Layer 2 of a small transformer language model trained on English Wikipedia (9 layers, counted from 0, width 128). Numbers have three digits each and are written without spaces.
A neuron's activation on a vector x is GELU(weights . x + bias), where the dot is the dot product.
The model reads these tokens: "|" " Silver" " medal" " –" " second" " place" " |" " 1993" " B" "uff" "al" "o" " |" " Team" " |" "\n" "C" "O" "N" "CA" "CA" "F" " Women" "'s" " Championship" "\n" "|" " W" "inner" " |" " 1991" " Ha"

The vector x that enters this layer's MLP at each token. A number n stands for (n - 500) times 0.023.
0 "|": 496498516495488469477451517495499499487503499516471486479489504529491481478510485510519489495500506497494493491513506499523497487544501458522503471494480522949462529467502492484514487481485478468496517491567513492480495499509518508491509531491459500524470493487481501513453497496487523486501504500480487498501483475492461482534501490511520477505503480483473496850497524490483515504472
1 " Silver": 514512495496469534460454505520516521527487519508440510486496499512503512447479513544504499490502477519503468511484489501484507480555503514521487474491496510981469538412472488548521468482500510457520511512529507517504499489496502484490485507530478512515516496478509496494438503511494529466483480536461510488513473479500458476463469499533537476500542484488508490733460455479459501493483
2 " medal": 482514497497490517459433513520491525501491504501435479499495490492505462484480472525506503485485529526499510525483490505517512514562506449496484466494468515981466523404479504495514516499510497460511496513514508508497492475507515497464461520530490511505452498475513503493442473497491485529506494525460530488511498483528486490482497465516531482498545472481499554738492486484469518500503
3 " –": 475494502495513530473452511512503512488502499483439493493488478493526468463485494533522509494511492514520486527491501503510497498556497489530495469506468505980449526423469453528527500509499480461510489512561511517486500478506493505481466509498473493515492499501537511485469496492478501488504485559486489486524483492486509475484492475527550498487503460456511502762503475461481509506486
4 " second": 519490495495475535493461525506509517524486488489461466517488483518519504475482507528495495494509490495493477516477510506514484523559528433500490462508482512980476509429463460557539492483485494416512500515543493511517492482488534503501472498528474489489458490480496490505434494498475519524509476535474498485504489485515519503494506461531521463480532475476523496743474467492486519492499
5 " place": 490497485502491536474443519515509531478475515487442460496484478487510492486473495521501494492477515528498521501480490496507496484542514455495475481517474517978457509406477482548499511522489494469512508479528507513504494479507533499479472522510479511520456492503534511495421490502500499515502484579471509500509492516497473490496482468509566471489537481487504515753490482475495508488498
6 " |": 486497497502481515473438507505491517493493499502459493500490479506515479473503506540503508502524503508488494521508509505523496501542498482518472488511471504965441524426472458540519520495496491450508498521588493496488500499488517490496468521496418507508488507508507494495450506496494499500509466531487493496504470498505486475499482480516534491483494478467506489802481479478491507503496
7 " 1993": 506496476511472522472451497532497547492474483509447498517481490504497478487480514531505501483516508484490477515506486495511495517534502454525486451505478520954461522419447472521504516482516497456483489516544501495518505514502521483476491517521484517506475488480490531517458485496511510495498496549461500481519484478525521467488487479519543503486517455489533514789501459484445498496506
8 " B": 480513476506457500463454503523497521502479499495448485506486472603506485470499513520517506491523499504493458521515516512524496496540495468525514490512487500955481511434479473547503500508504492464482501485559510514508489496485513505469461478499482511517489510475502505490438541500499508471520488520473489487519486487482481467467489494511548495474493467491498489787487459487482494500488
9 "uff": 523471468509465534491467519518497514481508507499450483509499490538504480471484504540480500497495536511501475483505515516517480510555502480492490486494476523974492508425469476517486470502478489436498518521515499502513475487507508483479503464508462498531489483470522491503469519528472491513510501545467486509531467525510521487466474467514568467496524466481505516765498441505484500490507
10 "al": 500522497515457511473465519499500501501521495472453502494476487528500507478464496527506503480512486502508485545492509515503494491541489498532479482486491516961472543419483453531526502463504495453505517501529500491501458505493520474478476507486496500516512494487512505495442531494493490468490492540504485469512467509523496483486491520520547485496526476464502503804471445493477504481489
11 "o": 486508494513488522473463499489495522510501498502427503492467487531506477488473488524515499478490521509501473548480508498508520501535501499511491488499486511965467530425479475559510499472499477457513500520516511514504465477489520484485477504467475482539493494495510517490460535508485496463491479561481476487511480521512526478496499508513546512479485495462505507798454466486504499471491
12 " |": 478497497504474515479439508501483519491501499500463490498489472510519478488504495535495508500527507503490495520502505510512494504546496484519473487514471504951440534424471463537511528486495496458513490525586501486491496501482519499501468521483421502510485505506506492483461506500490496505502461538484495502508477499503505475495482491512540494484490481473506491825483479479488505503490
13 " Team": 487500503505472537468463509479512520516477481499444506511518480523521480471493497530496504479515492504506503514514486510515498493561503451525473456482490513948465506417473496536504507465502506458511501534535503507502481473483516495488458477487471482516468489470489501485448506520481455513501493534479492504503509517523495476440521490545544497483531454496512533795494461500466507495504
14 " |": 483498499507472513475441505502486517491498498502464487498498474509522477493502497533497507501531504499490497518500505512514489502543496484517477488516474507942436529425469462538512523486495495459512488526590498484494496496479519498500466522486420500513481505506505493480464514497489493506501464536487496503507478499506499475493482488516543490485490478472508493835485474476489506503491
15 "\n": 486500492498469515472446503496502523489502500492451501490486488570513489482506474530501503504525505496492481508486486491522493507541500473509493493504479512925441514430521464528505517486488488462503493514609490482515503489492507491471489522493431513526471492502501515484474493496477489505503476531484495482505485500504498476476499492526539502458534474474507510824483466458492510493514
16 "C": 512506450497445505483459512515518523494511481510457493500480455580511489472523504538528504486523509498492492508510508507506500481519486453515496509526484518933454504433492454533516509481491484449484517511558498504502489486480522478497495491497477496506491492477500509490471534495485493472521482494492516474501474518499550453459497485539560480487493455475502526809471457477490507510461
17 "O": 504503465509469517478468504499519510488471493512454503495464457565508461475519478498514502511537524513499500514482516530525522493533494442522495495503483506933462516430516449533511481491489476490508526506541515511511494475474505482516494485487472509540481496471490503492447525533465508452521450515491484483502488516521495460474494497510562496480461466477487494804507441503474510491505
18 "N": 500513463515456524463461518504512526485530499519451503481461448577519471456504476499531502508512526516496501533484516523507510477533492440499474486506481510929456508411508462533519500483484487478504513519518520499506488485481503491516472518484473514515498501481499507459473513511478492498511465525496500498506460512507517483471499493531541500476472479472493518816470463484466518503490
19 "CA": 516502452493465499475456505502501528498513502518458512505447443546498473496520470543503498526516512522492491509480500514500501505530489452508501510518464515925445518416500484523500483474498501446518494542545506515526491466494517504503509472488472507518466471483495519476455507529451484468503473505468502502509476535488534485468504508516543487489506467482488558805465446488485511515475
20 "CA": 512502452494464501476457507500501525496514503519457514508443442546500473499520468541499499526515513519490491510479500517500501507530487452509500510519466515919444523414500488523498489472497501445520492542544507513526491467494520508504509470486476506519469472483493519470454505532450480466502468508466502504510479536488539486468505512514544489487504466482488558807464449488484510515470
21 "F": 495479449500455529488457514518506509493520507513461500491445438584512471478513500521506501513543520493493481496500499528504497498542483481513495496508476528918467528429473466538504503492493490477511501513536495499500493492503525497506485477473487502529489493445485500474469524530468488486508469524481489524528475509500558472464488490500567515476492453480493518818482461486479494510459
22 " Women": 484512486486458540468473514500519531486500490512456512501486496530495503502489478514465505494503515505500495526513474508499495508553483452502514454491466518910457538413457495522489505478502509433506507536523504501519494483504535517499459463479496471524476477470501504481459500513461474486471505556495501493499496519517523487466509505486582495462501467483505527833518450494478527509470
23 "'s": 495494493509490542490476505501488494491524506482445481497471462499515487491482472519497506485527486495513469518474489524507504528540500441535506471494475518911468552437461465534526504468478480445518503514560507500504489471491540525485488497464494473512469492466498494475470505515457482487498481588497469489515518513486538477491512515511556483495507474468510499840512471468498512505470
24 " Championship": 495502479497457529469454517506506501503521493496443492512470482495527511519473485514504488502528504510489507527478487495485497500549499449506487467508478521904444535403463497535518502496500526443508483527544521509507488478497524531498476492492501485494447478468471507482448500529470480511499461559473502519512486516500530500458508478515562489474522473494503526838486482471467501515484
25 "\n": 473500491501463521478447502499494515486511503490454502495471483574516492490503462529483506500526514495488477512479483494512495511545495472509497498505484508895440536430522474526498532482483494463508485515605497473515500502496516507476492512485440512527478494500489509474478482507468479502505467541478490489509490504501519481472507502515544510457524479474499511850479480460487505492499
26 "|": 492495491514476509480451522513503494499503511494469504491469471527518471472494452526503505486499503510490464503491501530529509499547492420522488489497477507888435533440484471538521531483491503467497495512587504487506511527482545524495499507500425498526499507463498496487449498499472499502518477527478481500487487500514528461491498493504532490481489469477476526864489498480484515490483
27 " W": 497521483506498527469454510509500534537511491507408465494476468611503487453492463524498503494504515519481461508509483510496496519552502474481511503515463504896469523419468504545504494508492503455495491505551518501508490474513517508483462467524479490507499515486492508469474519503472525481511474523470476509511488524484499492465488478511557506471487490482496491826454494476488494506477
28 "inner": 486505501488488548478445527521516507498493511497484492511475478502521498491508469539502492489516518517514513514487478497487503489563495463496502477498475512897440556438453473520489496492496508445495479512546507511489487500487550513495476470524461491522469485473504501492457498508462500482481493540468517481498466501502495493458494494513565488484523475478501553864491483495487510481470
29 " |": 475500499510480525480444503504484512498503501493455485494488472513524477494497488537489508494535513504487504521495502514505498506544494474515479497511477500895431538433469466533510522483494503463511488522593501489490491503488521507501469505504418504510497506502500490479476496501482506496506472541481501500506481505501515475487485476505541489487482483467500490884481486476486510501472
30 " 1991": 489496469527465538486451506533499535499488478498460497516489473520518479489469479512499502473523494482494488510506489508494489512535504454520483459506482517884449536421450469503500519480516513458484478505570499490523497516499524499479489485532485516502470491472478526498467477504501516494494497560454508479516487495527538482485498480524553513483509459488521537862490458491445501493487
31 " Ha": 476539488507483520446473502486500506525504483499432507499454492561466486506452488485490503494516507520487481541499500492528497541539500449525523498484484483872470533436471483530523506500480503454506512494526522481524475465502536480465476459512519541526461518475487518485470574516480543448489464539485459473503489498516530478471469505503570499513478476483482531824528463468469496483496

Each question shows the input weights of one neuron of the MLP. A number n stands for (n - 500) times 0.0025.

n329 (bias -0.057): 563419414512435577500511433473495456355369522483536634504530458469504424463557539535651453416469497506562434529487562538545495553503425547559504586555510469498484439526500439401428384445485573575511513492517593582550593403455511549541686454549511568543467463519509541497449498480437541475582519424577523521490578507471490427455572554579425496512465488594545473483573468495507451366539
It fires most on token 17 "O"

n267 (bias -0.046): 588325432482499524635450631369605568521532388609533618492485420527334489431595521528684423587461529433451611434524542508616525390441501498566395529543474571498512474502538485493596423434558479517492615512434530612380567505589411401621581530550565550405499421468422487658507492471509573476616494492588593503414423579582487373467523531478443577499419402619469512473517547583484525630500
It fires most on token 16 "C"

n374 (bias -0.069): 540356566381466638453489464457593522412561545452530522393498539516410408627469426527531451469528561334541458480461479549553489610554484540540472468408489501521513467491656533504530487462601350503513449362554577467532529489389541552513489602548504378466537542509532519509507448398470571564577524474511613534409532565465390493505570545460483525432571502487526467434475497444482602484441
On which token does it fire most, and how strongly? 15 "\n", at about 0.36

n229 (bias -0.073): 493536662475689450532465444470502439423519564550431557466464496372432580515507463489512567512424492552434566511400417436573540543497510493484482410466573459524521481478534530462472505542491432630459623434475371452565622579516598562516522607589538551502440471550493525451477316448393522601595497495440565529488493423620389513559563467546500494527582585424561502461537574451475605439510
Its three highest activations, in order, are on tokens 2 " medal", 5 " place", 0 "|"

n407 (bias -0.061): 450536493476587485542498492434581486512579448568468544515478503427474525506564533399584497504497478583468536514592488417543491498519495531524343381494513431533513516447521460464434493522547506504534552480422564450423507493479555559534473537414586550494499471525433543569488479598530546561521489452464550555430549575502435514536444540407533647432354511548547549467471497527475544511390
It fires most on token 18 "N"

n279 (bias -0.061): 529561593456500403480492539552508499458580489466537516421544462485498568525456602544553529560469534395435490576518498395575515519526532633502413476443513504533567432523579430478551513481489439538471543442402472493448456517590530458558501608459564602543591577561495419605525552520516550513464530384490457451479481437535363495497448618480463571540519493529561480460466540495443510456440
It fires most on token 10 "al"

n226 (bias -0.038): 404445505506458429581483420426469435525488393424567498549546554483466529536500584573432481589548509603345471447458422419478462489511460509487456451544505556492553480507533487570411597518502582474575432560487447440516597697526461546450529537391506515494487489609429515541511327536518449602458424513458438554431462475501478502501442561386527603391513473549535540496501615443555439515542
On which token does it fire most, and how strongly? 25 "\n", at about 0.54

n105 (bias -0.044): 545390566506639530494459522503486540569464563577466446452549507443608490489420501677484391482460396508482565506406377561484441553504593498461378473532497558510488551412425546484404405551474510646593508531480523661470521437562512504455418531574573552374475452487533373527467366573451447617448515450440584520447555588543437630559522393524461372452549470512591594455466550408543601409413
It fires most on token 2 " medal"

n337 (bias -0.031): 502459644555575503587501466419574373494542588471530521584584510382395583567501521493616493463438532588456453477459465311524499471523539492502458450481566464494571574467492493462491420469502500505535564502418477543452427488535562531530472504356552500459489402531450417512501551515460458508555472544472381472438545620530475538484502495525477532414509630589510497519471501557569457461573
It fires most on token 11 "o"

n277 (bias -0.044): 345521521525584550499520493366518524516407409491477573502467503474445451443446536497487505582528532481472625446434386432518538517448512494605382302503602542493566437425535447513547479508555589468547494551486574549426627628552470470547433458529622381557506473544494602555568407514608523493523554466423580492436517586523466538512504532400489582468371445547500516490497525648399464534557
Its three highest activations, in order, are on tokens 7 " 1993", 13 " Team", 30 " 1991"

n276 (bias -0.049): 398574590497605520607552549373529383505411531644520489488592523391566529627549499441486452408493371535566463542427532544501539545529524482435564424537485591507472551463436528528375474494355500571518515534519395498587651468498548568579543451502484409544496456394493329483447460509348601521402466503469448510374591488542484548615508497370497395353485597561544480465564570454477482466455
It fires most on token 23 "'s"

n80 (bias -0.054): 592547548477519535562431460567646512543463471583505469523520519492573467462550540593540451513498286452501562512405352491440459458479563519556499473593432517489448513498509444425550443446613620488460525457450433626447488591484460351565578483584535617500625542562448548559531546417408581464520448457525516482416370438603446490461446490513510456602485467541507453476484574522496582477391
On which token does it fire most, and how strongly? 1 " Silver", at about 1.3

n207 (bias -0.082): 555427416504488600598526448479503470401535485505485568532548563506414502490571554482569457425421467522520440535508489495531472472508479555477421485497536465542547543485514430472456362540577556486495605436417595587492516385472569575506529476479528521434501471533461446514510522479452597556557529438508473544491473590520473461511501522475513514496521534577537539447493475527548479452491
On which two tokens does it fire most, strongest first? 9 "uff", 1 " Silver"

n442 (bias -0.029): 400445560583557442513463491475611532407488457561493492479561454340616459565520539441508555515566493456424518443500534472553423494473559487478517441539489473507450439444533520483460571491548409589483473493514312445530561616564468457488491603520502526520511432543409624517529438402516479519536494539521547509545554473520457542546537452447546554414456462451621559497564508414502539611511
On which token does it fire most, and how strongly? 7 " 1993", at about 1.2

n57 (bias -0.032): 552542511375547432443504439467521550497529391525544485407523495549418496455409480416551470526599570480484486450498408374595460569461577515475572564510571481496604451499529443480466454467479469455612562477511411519481580394548518474537438639521488393591509467621373539530537477511404524504567568492541507436561611517376477445494451496605452652452517523511613462487444477447581498590487
On which token does it fire most, and how strongly? 15 "\n", at about 0.18

n90 (bias -0.052): 474480543587676519508492466581518459513503657613433602427569498492439429500487418523647490473423323522623589587514487573491507368481492500578398429410595534513530461462456552412464466461560458693566480540383526439504434417459527637355507446521512591413521530472585446462468436528508497599480465469417453544509482508491503510446491510575469634529480536568452607461508514541470521509534
It fires most on token 2 " medal"

n313 (bias -0.051): 555484552449499462532532422465583511363503525570549436519562535407563442520480521432528457545533482512520512476399434600553344543534527577488495505591523534497474480464417552503448517452573407519506448430503513482523560381456490521564433550439513398469441510541425492463558541390444481602485486484585529582479590445521420467522510545541509441503534529557683506521524594506437483542475
It fires most on token 14 " |"

n214 (bias -0.037): 521494554629548469528479425562477489541521438519588421592466410385508556474532609469584530717529498610473480458543449534526474517442576483540553455400475405482463364470499445584445395613487436537436602495501389478539574534481602495479470535517477486456441461539461597520412521530614462591405441457508520445404468483499415589555627560575504495426511514472648441479433448458578598536551
It fires most on token 4 " second"

n334 (bias -0.040): 465417559498483461498497509474531517338580432548502536488680506420496468582601586484501510504524498507476460487461479474587320519507520670506473414566500548527487473445493455508368491516554401508539481492485573375527598512453529493509465648379496345546481463554436493536527536503494470591493501407483498595486515452523349487544527575542539544425522494525638583466495478467456551559468
It fires most on token 14 " |"

n423 (bias -0.046): 454570552474483454457517480488474506436455437502497519517602543498462534455491523492514471482465471490558432541577507534527455521543482534527499503488522566530507439464508484539468473448524456533456466457501493438555477423443536520443506477423493447544481591558419470489538545475455480584484508479571442534498545445463464421444522594548515520559546498567559542446513494490469486487513
Its three highest activations, in order, are on tokens 13 " Team", 8 " B", 10 "al"

n240 (bias -0.043): 252363598541582531570431514429425504436575436510580518509585499433520455555603564591466611435524531608377578519512521460449527505518487550498447518391482394512506516533559511525451582510468521563559457594501443427338553644582464558564466563430418571497543549577419378514668405536494511561487455550498446596526456430358502515499439483355519586453365526550450498485519654481496508530483
Its three highest activations, in order, are on tokens 29 " |", 12 " |", 14 " |"

n144 (bias -0.062): 438400502524482437537500469484464491454561443458519501510640559494463496566579529529464530441494485461347457515497511499509448634513483582483476501410506488527503524504535480494495593492459442549574442479526534420431519617471540572512483573355461466512548511526427467619548435490487500483544515513501479593468474443402459526570474539424497526443468530478455490466458550504509534472443
On which two tokens does it fire most, strongest first? 0 "|", 12 " |"

n188 (bias -0.044): 534621564369559340440583554455536588523567402500434474470531561481342613542500505486439501511450583427451502600596431527550506532509519445506564396380612533500470476502501468485501455399404602505513532508366463420570477518519552509509552561500513571449512488570566540597579479560377511539389542524597391416471518484449475469413624535429512479572509589537530478460540469437388638613389
On which token does it fire most, and how strongly? 22 " Women", at about 0.4

n358 (bias -0.060): 473487464469501627497437423440579515486534577633461486522513520435491511552508447455523494502517466565570558447577426513488428441505568474528489483539546433502476592415556578382313460459488330562297600375483505540527512508512511471615514485593577483448524460487419464550425376418457490588629496406388625492406529562556445528490666453589561449561580563506485544446500554432408672573395
On which token does it fire most, and how strongly? 2 " medal", at about 0.99

n439 (bias -0.074): 559426553430528506563501515498586398414536538499467527455520454437446544566578532566584484476414496523467430518536476425531448485542497600523459489486552512544608459467503411487459481477447503495524588493400489572449447509531597532469531598538524456499579484470450384598527502493497532515502578395467428552517469460496445495535455536490504490514506512518563564459451517546571463490479
On which token does it fire most, and how strongly? 1 " Silver", at about 0.27

n278 (bias -0.053): 557450523465487515518519500478614496413553505565516570480466515427545491521490521467604501605484483464514455466503514531545470510499566605495489429490527482534469359459602390532524430543494447488438546445461518487509545484566520511424520631532550475499556463491463566506514547432502607514471554312443572537490472404518381491563486549471501476470558489479595580464472443503478505514501
On which two tokens does it fire most, strongest first? 1 " Silver", 0 "|"

n122 (bias -0.055): 370455541384511398547516511517461493393555415571526548516583464362532473521563617460554512621504449455575523531487553562566349502517452684504457492596463506546480499502472445476408488554536411527571513501478569418431652534503541485604475620349512424521497493627382515518471543447500500516477494331497527674470537450514457519559499536540496496502395507572677557453458507501430478566438
On which token does it fire most, and how strongly? 14 " |", at about 0.28

n41 (bias -0.052): 573553533414538437504494418569510430473567535473503483453559524516415546514495574539519504520426462535529419515541549459551538442549430538552496472469487501555523407488523492502515420616495500533473524401459431508543504506525545593468528491484536547534508560427457488518465435560473533504549486419497494528501489452484490443501503486527463430516567542574471475429473462494497513557512
It fires most on token 1 " Silver"

n15 (bias -0.017): 528424580487662498547493513500671492543578514476469477517491508424491527441511475557527475536521496531504498460417490501659517444520593477541536436466571499487502538444548504405510487526558476464552500497498465459530602591604522499539551495521472550430477388492412478486469284503397484538647412521447607448493564449468478538567559523562462550417573511470506528477426525438523537620512
On which token does it fire most, and how strongly? 2 " medal", at about 0.68

n22 (bias -0.057): 493532429491514505508512453535591500475440533515496558524531519491570461474472552445558428558502402416512484551471480466482491553474528614545517419638507511539448442512523430505566448516628461469448463427548557474453596431462495453499569582529490488493489489575473640661508519383447575478515577377509523495490490404501451474532552495497497439468532480543656529455464489511454499502503
It fires most on token 7 " 1993"

n360 (bias -0.048): 483506509549479471514498483512514508483564457446494488497557494479497515540550586557520503503494482533479445525462506492570523539585486514536436493454505568557513485467521401524445479511502472499482522461489487511499475480470590552467493527430515451516510516548488501512522500507458570544556498464511465517489500520506453445499473491473535518467501517498509517416439487529533538521487
It fires most on token 4 " second"

n91 (bias -0.073): 566338460529455504520501542504521489546495502429469427443556412490510482538659531511470410596354511498562528437580544547508472426490377522414521568484511630530426533547403489478355411588409412794397604466460439406531447523576538482471640520374623426533609495460522502643575550597373539541598595401412406586375619591509480441578517510583448416434466447504511595448510510485524427475499
It fires most on token 9 "uff"

n1 (bias -0.071): 660435546489644454577616479382543483494449430487460443609517558477414571584531450473474501437435539532506519401566553458518394487534620497452555496386653466533670432501611467450371533511422400477435571451440500384545452470501510501413568494511538355467416467552497488500526510584409429587682477460388538454541594644485498479624517493582505460510470612542573465470409458579681582456519
It fires most on token 9 "uff"

n117 (bias -0.045): 509499502440478501482548501478460542504413525438554412491596448538462506552427510620453506452386497607542553612532431472606532467447442518462408530497493523522460382497394552542295542481419546573584477426428471485543462418537575557455456468541569594563475574487534453564544504581448478559434575435549550477334648541499502568455450500377503381532548404529534708434548626520589466436495
It fires most on token 5 " place"

n366 (bias -0.061): 544516512438504520541493570490733504546456435543471523452481522508448482568552499387490508472552455468417569456576418511454432429466645461457538454481622541505525408456502462412442467413496571471501653511443402516479464662509583428492532490598570547508518369479437538595523448504407516540609511473446514511462469462540477500507566501475524648460499523492534582484439474577544590523363
It fires most on token 30 " 1991"

n131 (bias -0.046): 343411518401547638497458553478499422471484534485541513414452434403547521529526514525509495457496528458610583469581459561559538457595493483599468507552451357490433487499517511524418425551517493573524490405506539610394496550462569548535538534576530598472451526538458508553397468404519499558465552477574638505490616477436476492428698560514548577527521505503520544464537528393493565479409
On which two tokens does it fire most, strongest first? 28 "inner", 5 " place"

n64 (bias -0.043): 399528580543511454524472431536516488481452417529582605521556456470459568405455629595487469495548531504514519486545412359476581487479481483605484366550512568493575461428528491400453532512578496516492472540490380512472652731439506452584520503555512531473530423588439571653461388482607532448464472491447618441457480416481495543495437498485417577474523479495572488483486509499404488499474
On which token does it fire most, and how strongly? 7 " 1993", at about 1.4

n357 (bias -0.041): 549515574526522560465476411497562395450399588600512481439534367429506500635476476533616416503530419559636491472463370520554515522538487543554449519537517518485450451452440508442377532551515530523550414380534471543547638482445532632569573517538531454573486480410450448456524520511426573442478479455473638620498577468475424460504416551521539414574536595531492487493474508531455384459574
On which two tokens does it fire most, strongest first? 28 "inner", 1 " Silver"

n479 (bias -0.019): 444512622518546295541460499547480471535468303462566474612489550449527505417574526529476579492498522466436446471500573418556589421493463528564498487410532462529513488595633503450447527535464506482430443511514520454458557678643411497538604503409494537483476528564383645475503486633507461424598405519473349442531555490443487417586454631402425594358458442571476459458500606554634445587491
It fires most on token 0 "|"

n30 (bias -0.044): 541454655547505483514510292430473441464536470522576539519620554446544475573556612572517577562513365564463467520529538554562405439482461535500540544529512524486486425500446480597486494564564404570498508481511423488467535465457532502474458689432454394512526575592468411506501584441497485547487496453552551629441394382523428430565490495510499470530447565552537496507469517469576544478575
It fires most on token 14 " |"